Layer 5 of a small transformer language model trained on English Wikipedia (9 layers, counted from 0, width 96).
A neuron's activation on a vector x is squared ReLU(weights . x), where the dot is the dot product.
The model reads these tokens: " " "2" "0" "1" "3" "." " ISBN" " " "9" "7" "8" "0" "5" "2" "1" "8" "3" "7" "2" "8" "6" "." "\n" "-" " H" "amil" "ak" "is" ","

The vector x that enters this layer's MLP at each token. A number n stands for (n - 500) times 0.0072.
0 " ": 596,810,536,358,471,553,180,700,580,411,653,410,190,567,484,368,504,438,496,234,554,566,684,575,390,587,456,435,572,602,532,592,446,418,725,544,425,292,413,543,496,823,577,578,321,526,615,275,562,662,457,392,541,500,423,404,245,549,403,559,551,799,356,564,494,491,450,415,396,576,436,324,291,373,536,750,527,610,639,557,609,490,346,344,637,668,621,404,519,759,426,369,438,461,385,476
1 "2": 543,794,452,253,451,547,324,813,743,495,651,325,176,534,507,282,614,409,519,291,441,565,640,511,390,641,590,451,452,672,651,542,437,267,791,414,440,329,409,480,745,658,617,526,443,552,470,312,545,627,494,422,562,517,403,416,294,502,498,541,599,684,350,548,622,566,355,461,278,544,545,335,284,363,443,700,429,266,602,507,590,460,525,350,642,653,601,440,611,642,543,480,460,456,441,621
2 "0": 431,962,447,229,669,498,425,578,571,603,577,521,380,487,501,393,463,628,577,217,252,527,703,599,584,603,611,639,445,582,536,435,421,215,675,342,453,411,435,614,631,386,544,527,441,573,438,294,543,685,429,396,558,554,452,514,394,420,226,558,641,546,499,716,550,542,386,266,407,448,484,377,369,169,521,722,349,425,601,604,678,526,635,414,447,596,444,505,708,650,596,294,592,408,413,521
3 "1": 538,620,574,397,544,458,256,431,474,586,560,587,472,572,696,470,395,484,621,302,451,688,476,373,464,609,470,535,524,617,468,690,430,320,601,525,549,326,82,338,605,551,609,679,341,581,403,400,485,658,660,446,568,445,507,652,276,522,355,563,808,687,453,640,673,389,418,261,420,475,472,498,395,415,440,631,354,133,504,749,445,672,520,543,571,640,408,557,533,703,665,313,468,529,323,413
4 "3": 361,752,527,328,556,448,319,584,300,490,417,523,454,650,841,420,466,554,668,313,414,565,658,509,505,627,507,390,357,753,556,621,480,303,627,499,466,431,160,296,650,534,572,601,549,619,391,399,578,625,504,690,513,454,604,414,306,482,655,569,687,582,365,597,623,510,320,154,477,528,476,466,413,269,474,774,352,303,583,470,524,517,648,513,720,684,343,468,522,556,576,280,318,385,539,450
5 ".": 302,520,830,534,499,388,548,433,516,368,294,464,350,498,434,464,430,575,538,295,418,531,650,625,450,601,430,469,275,532,657,675,481,514,595,565,455,528,434,416,400,364,546,588,503,578,619,537,577,420,273,463,362,398,351,413,361,307,643,607,642,735,498,713,410,462,653,359,666,697,498,617,187,448,659,675,265,396,552,570,499,559,610,679,837,642,349,492,445,353,542,346,413,437,686,456
6 " ISBN": 523,512,734,680,569,440,284,634,556,428,625,554,205,339,524,484,421,305,575,310,430,600,534,636,508,645,377,417,370,429,443,616,376,546,697,589,520,441,485,314,365,505,394,529,413,553,579,457,356,497,541,556,269,589,507,505,287,588,622,658,397,380,345,919,537,438,317,409,623,385,639,568,550,441,402,787,329,542,437,445,681,569,804,782,592,547,540,708,491,287,445,461,190,407,679,463
7 " ": 450,596,684,610,630,475,195,688,635,381,639,693,143,608,566,422,359,177,526,319,521,673,603,630,492,434,577,406,472,727,294,556,622,598,591,410,458,605,477,405,462,734,494,515,408,590,640,403,576,676,270,345,503,414,340,587,233,456,526,711,541,586,381,702,592,326,602,318,563,329,490,417,404,440,377,548,528,737,463,500,557,613,504,552,752,601,475,563,414,457,517,448,502,452,391,212
8 "9": 500,639,541,544,630,463,342,689,790,532,625,520,226,736,464,477,480,278,581,413,363,515,553,634,420,522,634,402,382,691,401,487,579,486,585,382,506,693,493,601,739,501,503,463,499,456,567,247,620,726,317,427,550,271,299,475,426,443,502,581,621,407,492,706,788,393,468,336,463,326,495,409,322,416,362,770,524,364,289,530,702,712,601,725,602,537,520,590,554,317,486,410,463,544,330,271
9 "7": 488,644,559,479,575,453,381,613,515,568,704,667,304,597,316,566,346,282,608,321,269,519,521,569,479,524,707,434,407,717,354,396,558,452,632,469,555,653,410,432,788,609,503,495,300,496,482,468,641,631,457,256,523,360,473,667,395,542,525,476,695,438,410,707,703,213,530,302,398,285,582,486,461,404,524,612,422,365,294,629,765,603,583,683,521,576,304,531,649,322,660,328,452,595,507,405
10 "8": 452,592,602,356,562,532,375,610,559,670,548,624,371,751,366,392,540,402,573,313,251,617,408,414,484,474,589,560,286,700,410,364,573,520,620,674,571,596,385,440,725,520,410,554,417,504,512,512,567,701,518,315,542,334,466,624,367,562,605,510,702,414,373,679,780,254,418,160,440,320,501,494,441,403,612,576,569,412,283,677,702,626,594,664,516,669,264,494,607,504,488,368,304,623,476,325
11 "0": 323,669,693,343,502,518,396,774,655,664,521,738,354,690,516,446,543,401,502,450,240,699,354,427,373,377,617,435,236,608,466,391,584,540,520,540,555,485,279,576,740,558,448,450,540,513,494,522,583,683,390,313,425,443,477,629,349,543,616,460,633,370,499,667,725,194,410,130,477,397,483,468,543,383,600,617,535,485,434,569,725,648,548,527,561,653,290,594,686,394,480,391,449,454,641,312
12 "5": 368,681,675,379,539,470,304,707,644,525,562,638,301,682,446,504,454,379,580,379,290,582,368,416,298,410,504,522,351,800,465,421,586,685,540,554,582,451,285,480,832,511,476,444,499,494,539,583,527,587,540,425,452,383,440,665,278,450,483,417,667,511,488,639,866,300,495,162,614,335,570,441,494,445,554,645,499,432,446,649,532,603,724,549,607,662,230,505,683,366,442,497,344,458,523,282
13 "2": 333,651,629,412,526,487,366,883,618,612,500,644,246,674,482,403,518,356,406,376,310,690,358,408,409,482,693,460,265,766,507,419,503,514,657,522,643,483,337,493,830,587,514,531,452,590,482,527,535,551,448,285,389,470,482,608,283,442,597,336,588,495,436,640,805,283,339,216,492,357,616,495,488,385,638,547,483,465,443,594,594,535,680,565,520,737,322,582,586,260,570,434,349,560,497,450
14 "1": 401,658,591,393,608,512,409,747,789,637,468,650,368,651,496,392,474,337,392,423,271,678,431,399,490,495,520,564,251,715,554,472,467,512,615,608,511,571,377,564,697,471,487,500,505,586,425,477,459,655,475,352,438,398,512,583,276,552,571,441,689,452,427,629,829,215,437,149,563,309,570,473,393,410,604,635,526,523,379,633,546,600,732,577,472,748,204,518,573,398,534,352,398,569,463,339
15 "8": 352,694,611,408,597,416,358,671,686,642,437,662,365,824,400,507,451,336,604,430,292,692,517,481,449,475,605,528,309,674,494,452,597,558,642,524,522,479,345,515,708,511,435,590,475,538,485,510,467,731,512,481,519,325,481,561,297,424,585,544,682,440,367,640,773,319,420,123,534,317,531,459,357,370,612,727,530,474,399,551,668,589,643,544,500,692,205,452,592,400,399,357,293,639,516,284
16 "3": 367,653,712,511,512,389,277,830,466,533,561,685,301,690,566,391,358,326,563,509,289,653,456,434,364,400,620,402,300,688,433,527,533,560,647,560,589,498,293,483,775,628,510,498,537,541,478,577,532,686,500,453,489,373,559,617,340,422,506,451,698,419,437,620,746,242,339,102,561,412,629,419,433,421,606,706,399,370,480,439,615,650,567,591,593,659,300,600,526,364,556,430,306,559,509,375
17 "7": 335,634,641,407,617,529,410,754,589,626,521,667,451,721,494,494,368,357,549,434,375,683,495,460,437,494,544,450,392,676,439,523,561,484,723,471,498,552,308,464,705,497,420,510,371,547,451,483,584,482,417,498,482,335,538,561,262,437,615,564,717,470,434,668,744,239,408,151,547,312,542,454,353,378,636,568,453,454,445,456,686,631,703,676,565,794,184,451,546,361,493,317,305,559,573,393
18 "2": 413,612,729,398,580,493,333,786,706,616,493,677,342,639,555,310,443,367,467,493,293,677,391,430,392,486,503,407,339,663,501,545,448,517,731,547,517,493,319,432,795,557,461,532,488,581,456,533,531,463,384,472,475,392,555,576,288,402,634,495,659,402,406,671,708,281,398,110,589,384,631,455,349,493,626,570,366,373,485,505,706,609,675,645,549,772,330,560,468,432,512,407,303,526,572,404
19 "8": 396,652,712,414,649,474,401,622,645,598,512,657,420,760,513,399,429,420,588,446,296,687,458,412,484,514,450,510,341,651,489,591,502,562,702,573,496,577,337,445,649,501,406,543,482,558,446,445,522,464,340,540,542,350,535,522,233,387,602,595,709,402,349,664,692,345,496,116,593,306,578,464,339,431,573,644,448,370,491,457,689,626,737,686,556,768,216,429,485,523,404,369,279,561,538,320
20 "6": 349,679,712,488,587,432,277,676,605,577,508,742,384,672,517,479,393,430,565,495,315,608,339,464,434,559,442,438,389,671,467,633,531,608,680,473,433,466,277,460,731,560,490,483,429,555,466,498,534,387,302,569,549,394,567,544,297,375,607,586,662,421,384,676,745,250,430,141,621,380,595,421,377,445,576,691,311,326,500,443,740,603,640,644,649,720,259,545,520,488,460,436,310,507,641,396
21 ".": 278,562,863,550,534,427,442,638,597,375,343,634,282,596,491,498,412,527,517,465,335,624,497,562,451,499,421,523,384,536,593,676,487,540,626,578,400,491,421,382,532,440,427,514,550,610,581,571,588,413,151,420,343,392,368,406,437,310,662,562,706,628,455,708,538,380,497,197,628,612,534,556,306,402,665,685,265,477,568,507,610,620,558,802,698,741,253,484,426,349,467,419,371,476,619,383
22 "\n": 115,387,781,408,545,499,399,418,564,432,374,586,238,430,286,480,355,353,601,336,420,574,700,604,419,533,692,346,324,561,634,676,511,460,524,460,569,485,480,411,237,503,519,631,541,530,560,691,570,449,327,499,619,289,405,589,392,479,721,438,652,484,587,621,587,348,573,700,398,546,431,602,280,450,536,881,381,555,414,681,514,454,668,679,816,446,657,617,433,415,388,432,382,448,629,486
23 "-": 420,520,820,545,508,483,510,775,670,497,387,750,197,496,245,546,347,390,537,464,496,537,573,569,296,578,555,391,460,365,545,595,615,529,477,622,560,536,485,284,576,448,474,646,597,277,841,468,627,488,351,661,627,492,567,306,407,319,570,648,619,326,455,680,394,342,510,500,596,300,575,628,258,431,489,849,305,454,306,572,590,506,557,613,516,572,469,502,428,365,591,451,390,374,588,385
24 " H": 501,449,652,154,528,523,236,452,343,194,534,634,339,552,473,396,695,370,416,335,192,520,517,552,586,490,683,353,530,436,335,332,459,494,333,493,656,351,609,658,535,604,676,727,606,334,726,509,487,525,416,604,401,348,609,570,447,618,427,664,643,596,296,677,490,411,402,617,602,332,516,467,469,432,606,519,506,564,433,440,779,572,586,480,763,501,682,488,355,261,744,589,435,430,541,582
25 "amil": 411,522,616,247,472,650,527,366,684,464,714,487,289,668,593,536,666,495,617,361,474,451,557,493,372,530,496,763,430,552,136,419,464,420,491,424,566,385,481,729,414,636,336,557,450,313,584,610,519,540,357,356,465,484,671,497,252,352,371,687,610,285,505,581,715,418,302,397,391,521,582,750,472,408,757,346,473,535,279,657,463,337,455,554,547,513,575,657,483,666,752,421,262,694,500,460
26 "ak": 423,572,486,26,344,657,495,331,737,594,486,751,376,625,532,605,728,379,381,541,363,458,303,619,616,474,361,558,447,574,447,457,384,516,536,470,473,434,353,679,419,548,548,521,415,482,437,469,378,479,477,514,368,547,756,516,360,580,728,767,540,440,544,430,811,256,315,256,537,362,470,550,609,500,523,815,399,694,551,611,503,521,424,427,668,641,499,498,252,582,739,467,393,441,607,410
27 "is": 507,633,542,49,466,422,530,560,497,482,519,690,355,700,527,666,604,439,397,410,478,597,670,591,428,603,308,679,319,504,522,481,303,616,570,579,571,231,330,724,446,519,333,604,521,484,605,548,346,774,470,574,538,396,668,361,352,548,914,605,601,438,352,366,634,436,212,342,618,456,637,757,550,363,623,667,424,618,518,441,441,520,462,488,559,571,548,308,304,535,335,455,223,466,461,448
28 ",": 262,341,630,276,247,503,574,473,712,457,576,675,156,678,490,601,338,479,287,635,336,517,543,693,456,452,222,520,477,468,408,471,505,658,584,496,736,345,435,568,483,535,498,454,474,384,706,521,517,496,455,692,558,479,467,566,150,299,652,595,556,446,441,509,521,426,572,411,775,559,589,547,120,541,569,668,491,500,610,556,572,441,617,509,662,513,707,639,436,379,486,383,504,545,638,449

Each question shows the input weights of one neuron of the MLP. A number n stands for (n - 500) times 0.001.

n103: 429,305,455,538,510,430,547,263,368,459,511,377,429,378,330,410,465,591,617,393,649,342,691,198,734,382,376,571,500,460,455,585,638,601,365,507,490,385,581,591,537,580,570,523,377,575,634,505,577,718,528,782,590,547,552,687,474,666,437,518,592,658,538,525,386,752,537,351,441,442,461,386,422,452,362,402,643,403,506,472,372,364,531,413,518,436,307,568,337,473,547,592,468,566,485,739
On which token does it fire most? 24 " H"

n126: 531,453,710,452,533,572,474,633,393,439,439,470,521,366,569,488,503,698,643,464,490,451,329,596,780,629,616,585,512,640,562,550,682,474,377,565,591,558,427,370,565,412,486,616,445,424,683,288,397,374,364,626,577,511,456,554,530,558,495,332,494,438,390,378,496,423,500,525,469,376,770,283,484,459,531,467,557,304,356,148,710,440,549,553,724,402,290,390,537,461,454,361,503,542,474,597
On which token does it fire most? 20 "6"

n82: 521,512,460,463,425,610,506,413,628,524,563,597,579,529,530,452,479,462,475,417,549,375,432,544,630,446,479,542,508,488,452,386,437,615,391,633,492,626,525,420,369,494,434,513,569,596,542,609,523,514,543,272,626,469,553,466,610,598,529,281,444,410,427,527,631,414,411,701,496,296,549,526,632,428,433,503,607,567,566,645,347,653,553,601,580,431,454,558,325,434,563,502,625,537,625,324
On which three tokens does it fire most, strongest first? 26 "ak", 10 "8", 14 "1"

n46: 747,509,533,430,505,404,505,434,421,600,405,390,523,409,587,405,449,479,681,491,442,523,511,449,490,655,349,397,572,385,352,444,552,424,396,405,489,563,606,626,194,543,592,442,473,571,512,582,472,252,591,633,550,414,543,599,393,466,353,595,430,642,605,589,413,476,421,433,538,758,734,685,439,512,538,306,489,596,525,510,510,590,493,400,345,439,342,484,360,627,411,501,467,497,856,328
On which three tokens does it fire most, strongest first? 25 "amil", 5 ".", 6 " ISBN"

n24: 291,458,407,649,477,658,457,509,632,639,423,452,578,596,665,682,407,444,437,673,406,578,442,543,430,550,705,391,449,404,531,822,405,564,642,378,390,525,493,560,405,485,446,606,592,461,332,536,548,346,384,456,504,634,549,606,281,480,448,510,389,417,525,457,447,403,525,507,541,583,518,445,584,667,439,456,433,445,520,549,538,553,492,596,504,450,504,415,533,490,323,544,519,508,479,445
On which two tokens does it fire most, strongest first? 20 "6", 22 "\n"

n59: 444,401,563,539,422,480,495,373,425,617,410,665,505,452,689,596,336,504,571,496,484,593,468,516,260,362,488,444,642,465,233,600,587,483,525,481,582,350,488,568,474,569,573,515,478,560,553,552,615,573,572,399,370,367,562,744,697,451,387,357,716,510,610,523,471,492,476,616,516,509,614,704,549,442,454,367,499,170,361,624,422,510,281,356,407,394,514,478,342,751,457,455,557,687,459,563
On which token does it fire most, and how strongly? 3 "1", at about 6.6

n105: 604,589,427,520,557,546,467,505,647,656,466,363,654,441,556,528,533,414,530,645,506,417,459,505,373,511,679,499,343,729,548,421,543,516,569,257,458,595,432,228,463,681,484,489,346,541,322,565,476,540,571,692,601,435,371,447,566,471,549,461,470,578,401,477,482,477,693,447,603,643,531,457,442,656,477,460,416,453,522,431,598,625,562,526,467,207,585,508,424,469,625,471,438,375,439,501
On which token does it fire most? 8 "9"

n34: 353,552,217,468,422,542,539,616,633,454,595,369,598,555,396,350,416,455,620,437,563,419,500,368,406,227,582,229,533,607,451,573,421,522,524,744,502,674,364,543,346,406,500,375,519,580,463,654,476,423,507,622,115,639,451,510,530,489,398,455,455,501,445,516,453,532,660,607,504,518,433,395,616,531,786,581,463,463,622,355,463,562,515,303,525,548,477,426,698,486,336,353,655,593,573,664
On which token does it fire most? 1 "2"

n0: 737,406,385,698,415,388,538,391,371,662,326,501,433,427,465,502,631,605,525,551,576,392,406,207,444,586,257,453,523,527,417,420,400,603,408,579,423,431,399,576,486,227,587,635,492,538,343,532,507,485,617,568,750,574,388,478,543,583,381,587,521,428,459,384,465,621,436,519,582,661,494,428,554,574,355,412,393,548,647,682,353,517,574,534,487,551,570,323,684,527,624,355,523,521,594,625
On which token does it fire most? 3 "1"

n39: 512,451,574,327,432,373,463,410,666,658,584,521,465,648,545,429,331,393,391,663,499,565,387,432,501,377,637,485,617,458,441,666,546,647,531,393,510,530,554,358,517,580,556,382,675,312,483,478,467,489,351,660,663,473,578,544,636,421,562,307,636,514,344,739,413,611,523,471,555,556,459,418,274,308,642,393,487,515,352,473,613,476,408,682,514,524,475,707,450,477,324,630,530,470,512,483
On which token does it fire most, and how strongly? 28 ",", at about 4.6

n54: 489,349,439,508,315,531,502,342,509,477,391,536,305,456,476,485,473,488,491,497,652,693,495,621,339,472,625,571,380,421,762,539,550,652,442,572,425,541,546,437,470,266,528,635,588,681,484,525,326,408,319,494,691,443,371,800,495,396,433,548,618,480,548,414,469,579,466,478,412,445,755,325,571,358,668,464,644,694,412,576,581,618,537,502,485,409,397,439,447,578,437,390,354,494,628,705
On which token does it fire most? 22 "\n"

n3: 403,445,375,639,580,520,600,689,560,493,395,481,463,547,325,612,506,336,581,421,529,427,616,674,563,515,422,464,320,357,589,488,538,544,465,662,477,445,457,584,488,439,479,449,562,583,447,548,483,499,540,462,489,448,578,516,489,572,489,352,473,487,409,537,578,595,406,518,370,468,638,427,626,435,478,643,460,527,607,541,284,516,563,433,393,404,498,424,614,454,425,421,487,576,351,441
On which token does it fire most, and how strongly? 27 "is", at about 1.2

n78: 415,612,462,592,540,599,415,468,526,531,397,367,619,632,289,669,462,529,457,551,386,453,415,308,622,652,591,584,554,346,454,582,282,571,375,443,487,624,352,206,485,582,429,484,605,567,475,384,445,495,545,546,626,375,700,569,701,407,427,539,543,506,502,484,419,494,589,471,463,726,569,528,587,534,401,451,344,595,534,461,660,520,516,649,491,572,481,513,570,599,214,358,364,580,611,663
On which token does it fire most, and how strongly? 20 "6", at about 0.6

n80: 304,600,545,511,335,682,656,290,475,639,481,651,673,633,712,497,526,592,440,335,463,564,500,457,336,308,499,328,515,649,596,541,661,474,465,286,553,501,688,413,552,600,445,605,631,608,482,426,558,504,503,684,434,543,567,598,426,423,373,517,552,558,360,380,532,601,453,384,408,357,601,487,641,527,451,451,374,322,399,369,568,599,746,414,284,536,473,613,496,530,462,621,580,522,493,863
On which token does it fire most? 4 "3"

n187: 426,496,424,652,790,521,441,467,520,481,282,331,709,536,448,520,407,548,433,367,673,471,343,429,456,636,562,467,550,519,670,748,431,368,524,462,412,468,393,426,649,363,612,649,592,655,590,494,439,439,799,514,528,623,498,642,482,563,361,449,643,527,304,332,457,577,423,449,504,409,545,485,506,423,482,456,347,771,496,583,391,476,427,577,423,278,641,619,524,403,508,480,540,487,463,455
On which token does it fire most? 3 "1"

n183: 633,500,397,525,522,499,641,619,510,440,480,380,394,574,490,479,431,480,487,483,459,571,658,737,477,226,479,407,374,398,454,696,265,641,514,518,665,414,634,439,411,468,343,356,566,490,583,603,447,757,583,632,549,378,718,509,707,497,525,459,459,524,501,402,417,483,577,583,275,709,702,598,441,623,593,465,499,345,360,595,395,467,620,314,334,408,669,431,585,533,417,509,456,438,300,546
On which token does it fire most, and how strongly? 27 "is", at about 2.1

n27: 458,318,517,378,504,581,637,547,622,570,442,449,640,512,507,387,470,513,505,705,579,493,689,499,397,675,452,460,549,417,485,428,697,557,496,458,579,612,511,471,678,566,431,580,465,501,336,345,401,496,810,426,483,578,537,560,518,426,413,231,447,712,369,420,532,364,406,504,361,482,497,573,683,535,407,513,541,531,457,532,487,573,450,319,417,452,457,432,573,496,578,537,503,525,577,364
On which token does it fire most? 13 "2"

n2: 597,500,504,537,411,407,568,376,381,619,505,433,371,238,478,451,471,621,549,490,412,441,593,665,561,383,502,292,406,452,625,596,474,539,553,477,568,664,659,568,358,623,724,588,387,544,229,666,630,340,404,570,571,476,698,593,424,427,490,587,320,531,465,567,373,568,656,462,563,575,655,545,422,587,486,389,468,332,329,464,444,697,390,311,441,512,467,176,704,280,524,572,545,442,636,684
On which token does it fire most? 5 "."

n114: 341,359,535,638,676,357,425,520,422,483,433,433,762,547,510,523,437,651,594,345,535,479,336,380,622,465,595,414,244,581,428,568,447,442,564,660,425,601,596,367,634,421,836,400,436,633,496,555,387,394,635,660,524,441,514,371,578,590,455,482,462,502,616,510,283,421,539,464,645,695,343,508,389,467,448,540,556,363,490,570,558,478,370,707,463,483,497,403,780,550,403,398,555,618,428,415
On which three tokens does it fire most, strongest first? 5 ".", 4 "3", 3 "1"

n86: 538,285,601,576,615,424,664,324,437,486,522,523,368,477,547,656,434,385,605,415,648,432,527,406,625,591,585,780,400,655,799,464,551,444,481,286,617,506,648,418,533,446,470,441,562,625,338,635,579,424,460,491,547,512,559,511,485,582,462,495,322,223,449,420,319,273,645,348,487,518,640,483,494,482,213,488,471,513,478,429,445,544,613,454,524,582,506,398,397,348,770,611,552,590,591,534
On which token does it fire most? 9 "7"

n169: 593,669,522,446,575,418,672,486,400,720,436,389,343,375,411,562,508,483,934,603,654,330,623,291,702,537,562,429,633,480,549,537,480,436,683,669,422,373,477,269,493,645,365,509,662,541,271,322,299,278,323,555,539,550,667,517,403,750,373,484,494,528,605,466,378,371,422,519,375,722,685,550,379,739,507,235,536,519,379,288,526,464,313,578,565,649,492,394,525,528,484,570,447,470,532,352
On which token does it fire most, and how strongly? 1 "2", at about 0.14

n156: 565,751,417,621,481,374,537,460,446,595,591,569,443,511,500,362,466,504,631,434,404,411,633,477,527,611,568,289,495,563,494,660,577,588,451,309,421,713,502,530,449,220,525,438,615,724,439,229,529,382,640,452,427,543,345,565,622,650,462,444,507,602,464,339,285,328,595,671,479,448,560,535,407,364,483,412,542,703,464,555,449,302,337,343,556,536,658,201,703,509,374,641,703,573,356,654
On which two tokens does it fire most, strongest first? 2 "0", 0 " "

n139: 354,482,502,505,484,512,659,440,630,440,484,440,465,441,585,606,557,556,368,599,523,418,615,661,422,502,486,446,491,514,546,499,411,596,669,519,416,467,653,635,433,525,449,452,580,457,498,603,444,485,399,365,577,454,482,394,521,436,629,467,482,350,344,505,658,510,493,411,553,542,640,515,545,396,477,435,631,406,645,363,544,402,294,493,522,442,572,407,470,599,495,551,523,456,593,561
On which two tokens does it fire most, strongest first? 27 "is", 28 ","

n189: 632,462,540,539,616,530,504,371,516,452,422,654,496,397,572,368,377,438,579,392,220,522,485,615,417,513,663,595,646,453,366,574,676,435,564,460,516,449,512,586,329,584,537,343,782,523,639,446,508,463,413,536,456,782,479,471,603,362,516,595,491,479,386,471,555,515,491,414,347,555,444,392,608,568,485,647,644,406,574,293,556,321,385,429,433,716,452,376,478,619,347,521,253,508,585,608
On which token does it fire most, and how strongly? 0 " ", at about 1

n148: 494,556,497,485,409,590,467,494,645,377,630,496,503,398,594,459,591,336,557,656,436,523,527,695,636,363,713,416,507,636,401,699,542,545,733,354,468,556,219,520,382,503,535,284,483,441,706,669,521,402,469,508,495,496,594,515,595,381,387,506,418,519,514,526,368,578,465,437,419,330,503,332,477,606,421,350,504,232,690,617,550,619,251,558,529,532,469,247,470,300,574,548,602,478,419,562
On which three tokens does it fire most, strongest first? 7 " ", 1 "2", 8 "9"

n144: 436,593,433,474,558,507,544,473,600,468,591,533,450,503,419,554,522,607,570,592,572,598,527,388,343,441,571,424,555,450,280,473,415,641,659,469,517,465,500,427,311,595,431,417,406,443,594,601,474,537,615,655,393,348,518,480,549,561,577,395,450,636,606,457,411,494,519,416,500,590,616,458,473,343,521,360,433,385,515,497,509,335,507,592,670,369,507,537,554,570,489,420,538,475,489,452
On which token does it fire most? 25 "amil"

n16: 537,633,397,574,533,468,543,473,571,450,410,386,587,560,431,500,407,511,416,459,441,401,496,552,439,224,393,497,676,313,476,579,454,441,563,426,273,380,524,610,490,682,507,530,412,370,516,717,594,470,490,770,432,457,476,382,502,749,571,616,491,669,500,425,419,527,676,614,297,576,615,374,362,577,643,552,689,537,348,490,379,543,499,497,476,429,642,569,450,586,631,470,526,448,429,514
On which token does it fire most? 0 " "

n113: 621,373,455,456,645,447,663,439,663,602,563,680,564,455,607,373,641,421,517,518,434,531,345,515,614,292,514,370,510,571,424,498,590,393,635,658,306,690,373,528,380,482,544,447,459,634,642,662,553,552,607,574,414,349,546,379,495,709,435,481,269,496,570,440,497,505,373,431,470,479,318,417,603,632,289,419,506,615,429,468,492,554,661,496,446,526,374,625,313,563,493,475,648,621,395,542
On which token does it fire most? 26 "ak"

n178: 444,466,345,311,593,420,436,703,569,593,467,405,588,356,459,574,469,507,371,452,417,559,479,367,382,453,556,473,468,398,414,554,498,411,536,510,412,571,643,602,354,496,706,587,525,413,612,655,502,548,424,726,620,521,381,462,485,397,317,364,409,494,430,532,534,702,543,690,387,327,479,439,539,484,606,450,513,661,439,522,461,354,393,518,480,518,583,626,459,487,463,567,642,457,495,642
On which two tokens does it fire most, strongest first? 24 " H", 22 "\n"

n30: 668,515,648,502,621,238,488,423,468,620,444,398,570,633,539,600,373,636,339,537,605,511,551,463,545,541,446,543,559,531,683,351,554,585,511,424,471,450,511,606,471,441,544,490,559,532,551,604,689,570,641,557,738,536,465,330,564,371,615,420,435,372,567,488,614,377,346,500,514,611,504,487,396,426,651,357,347,568,486,406,450,514,369,392,413,515,320,255,373,638,544,528,550,492,665,475
On which token does it fire most, and how strongly? 27 "is", at about 2.9

n61: 631,474,491,575,469,344,536,371,524,628,452,391,743,436,456,399,621,487,417,197,473,432,639,593,497,698,373,393,457,578,598,465,570,514,496,403,710,502,452,320,445,457,549,440,335,278,506,562,414,407,372,602,371,564,621,667,416,474,414,444,520,562,695,552,265,305,505,527,383,556,811,636,606,597,750,499,421,660,225,527,478,662,628,353,484,507,511,276,512,394,410,713,374,483,545,584
On which token does it fire most? 5 "."

n67: 555,414,724,516,678,522,508,490,494,535,389,673,597,393,352,437,315,660,404,611,419,431,460,519,632,407,458,637,603,493,389,400,644,462,526,541,559,470,530,435,436,484,498,504,364,400,477,482,663,406,419,313,444,461,559,606,584,326,403,469,612,711,558,641,578,479,620,401,522,492,327,477,602,516,401,328,556,445,475,474,435,611,782,455,462,620,563,528,159,536,623,510,450,473,506,617
On which token does it fire most? 21 "."

n179: 564,446,549,529,435,473,501,481,554,476,635,541,492,600,395,480,608,498,268,567,402,588,420,530,585,374,482,569,754,618,556,517,367,572,582,560,410,593,311,411,518,630,655,408,517,518,663,482,571,350,413,582,628,498,355,443,470,545,575,510,511,493,425,587,376,520,509,624,231,565,534,334,523,448,587,571,535,554,503,215,539,396,408,453,520,755,466,314,441,574,432,489,623,235,529,567
On which token does it fire most? 0 " "

n85: 538,458,499,553,583,357,665,349,496,514,349,456,578,482,327,637,475,487,493,544,397,458,631,306,427,704,476,721,394,400,773,639,658,587,489,558,329,494,753,339,288,432,389,339,446,579,561,432,557,449,387,590,582,536,412,766,585,385,675,554,514,559,705,518,380,549,439,436,632,533,559,513,548,444,455,401,370,566,447,489,497,479,529,392,567,456,667,457,546,327,564,542,468,675,545,485
On which three tokens does it fire most, strongest first? 5 ".", 22 "\n", 21 "."

n166: 619,583,448,535,459,272,475,491,576,618,419,353,404,593,505,322,533,510,428,610,460,637,525,566,656,436,791,499,597,603,484,507,457,499,630,464,565,613,351,349,359,572,508,360,603,563,509,374,459,465,443,770,556,288,627,358,587,533,534,474,470,546,603,522,448,629,749,473,548,567,524,445,461,402,516,538,722,419,444,399,446,332,170,610,593,549,438,541,681,411,345,658,515,532,528,531
On which token does it fire most, and how strongly? 8 "9", at about 0.5

n130: 500,615,403,645,525,534,643,631,641,393,466,505,492,457,444,450,437,372,575,545,385,480,556,462,508,543,852,499,502,500,538,526,602,515,546,550,583,543,415,406,304,503,537,529,450,703,426,424,496,520,364,513,568,496,533,473,535,280,458,336,446,382,220,452,587,434,528,607,321,515,595,645,515,533,366,439,449,716,524,452,604,480,420,505,488,558,440,527,643,315,337,648,666,675,356,367
On which token does it fire most, and how strongly? 7 " ", at about 2.2

n154: 544,635,349,484,604,507,690,599,535,686,570,359,535,639,539,572,482,502,644,713,495,315,575,417,678,461,491,294,507,564,454,365,673,327,287,510,236,564,470,341,530,436,557,296,390,514,428,520,740,493,447,562,499,529,503,520,529,521,487,291,409,539,233,531,645,347,580,348,343,539,354,578,374,697,608,411,463,512,536,478,671,446,483,567,491,553,620,411,401,302,513,485,530,461,614,388
On which two tokens does it fire most, strongest first? 9 "7", 17 "7"

n60: 379,409,498,391,684,552,592,454,500,559,502,430,565,306,660,392,500,611,454,614,567,471,495,536,479,453,557,520,607,708,442,527,504,438,512,454,482,362,367,561,362,716,538,373,430,633,581,771,543,517,581,771,523,378,374,430,501,639,521,361,549,427,735,487,506,433,657,538,371,673,383,491,251,430,654,426,639,594,577,516,612,475,441,390,555,538,526,464,336,442,517,609,446,437,306,494
On which token does it fire most, and how strongly? 22 "\n", at about 1.6

n49: 606,446,587,642,440,222,254,353,696,651,658,498,401,390,470,326,371,420,448,567,499,169,381,481,569,156,596,341,622,434,511,469,681,519,284,597,508,605,493,555,540,464,445,673,557,462,569,520,666,452,542,434,430,411,549,359,703,440,521,644,493,437,534,420,538,567,335,550,464,545,496,456,643,573,461,436,564,640,457,509,548,501,515,546,384,468,556,584,460,321,457,543,559,661,651,504
On which three tokens does it fire most, strongest first? 24 " H", 8 "9", 23 "-"

n25: 590,525,464,492,670,468,443,631,640,506,331,522,533,395,292,324,384,423,605,556,693,516,501,387,606,248,627,711,689,496,188,637,470,383,390,804,505,618,465,491,677,503,507,478,305,595,330,873,583,273,559,404,183,440,222,577,573,591,321,669,440,705,663,373,364,438,621,602,597,437,547,484,364,689,603,491,449,419,369,646,390,556,532,519,400,436,426,510,532,312,562,614,653,576,552,466
On which token does it fire most? 9 "7"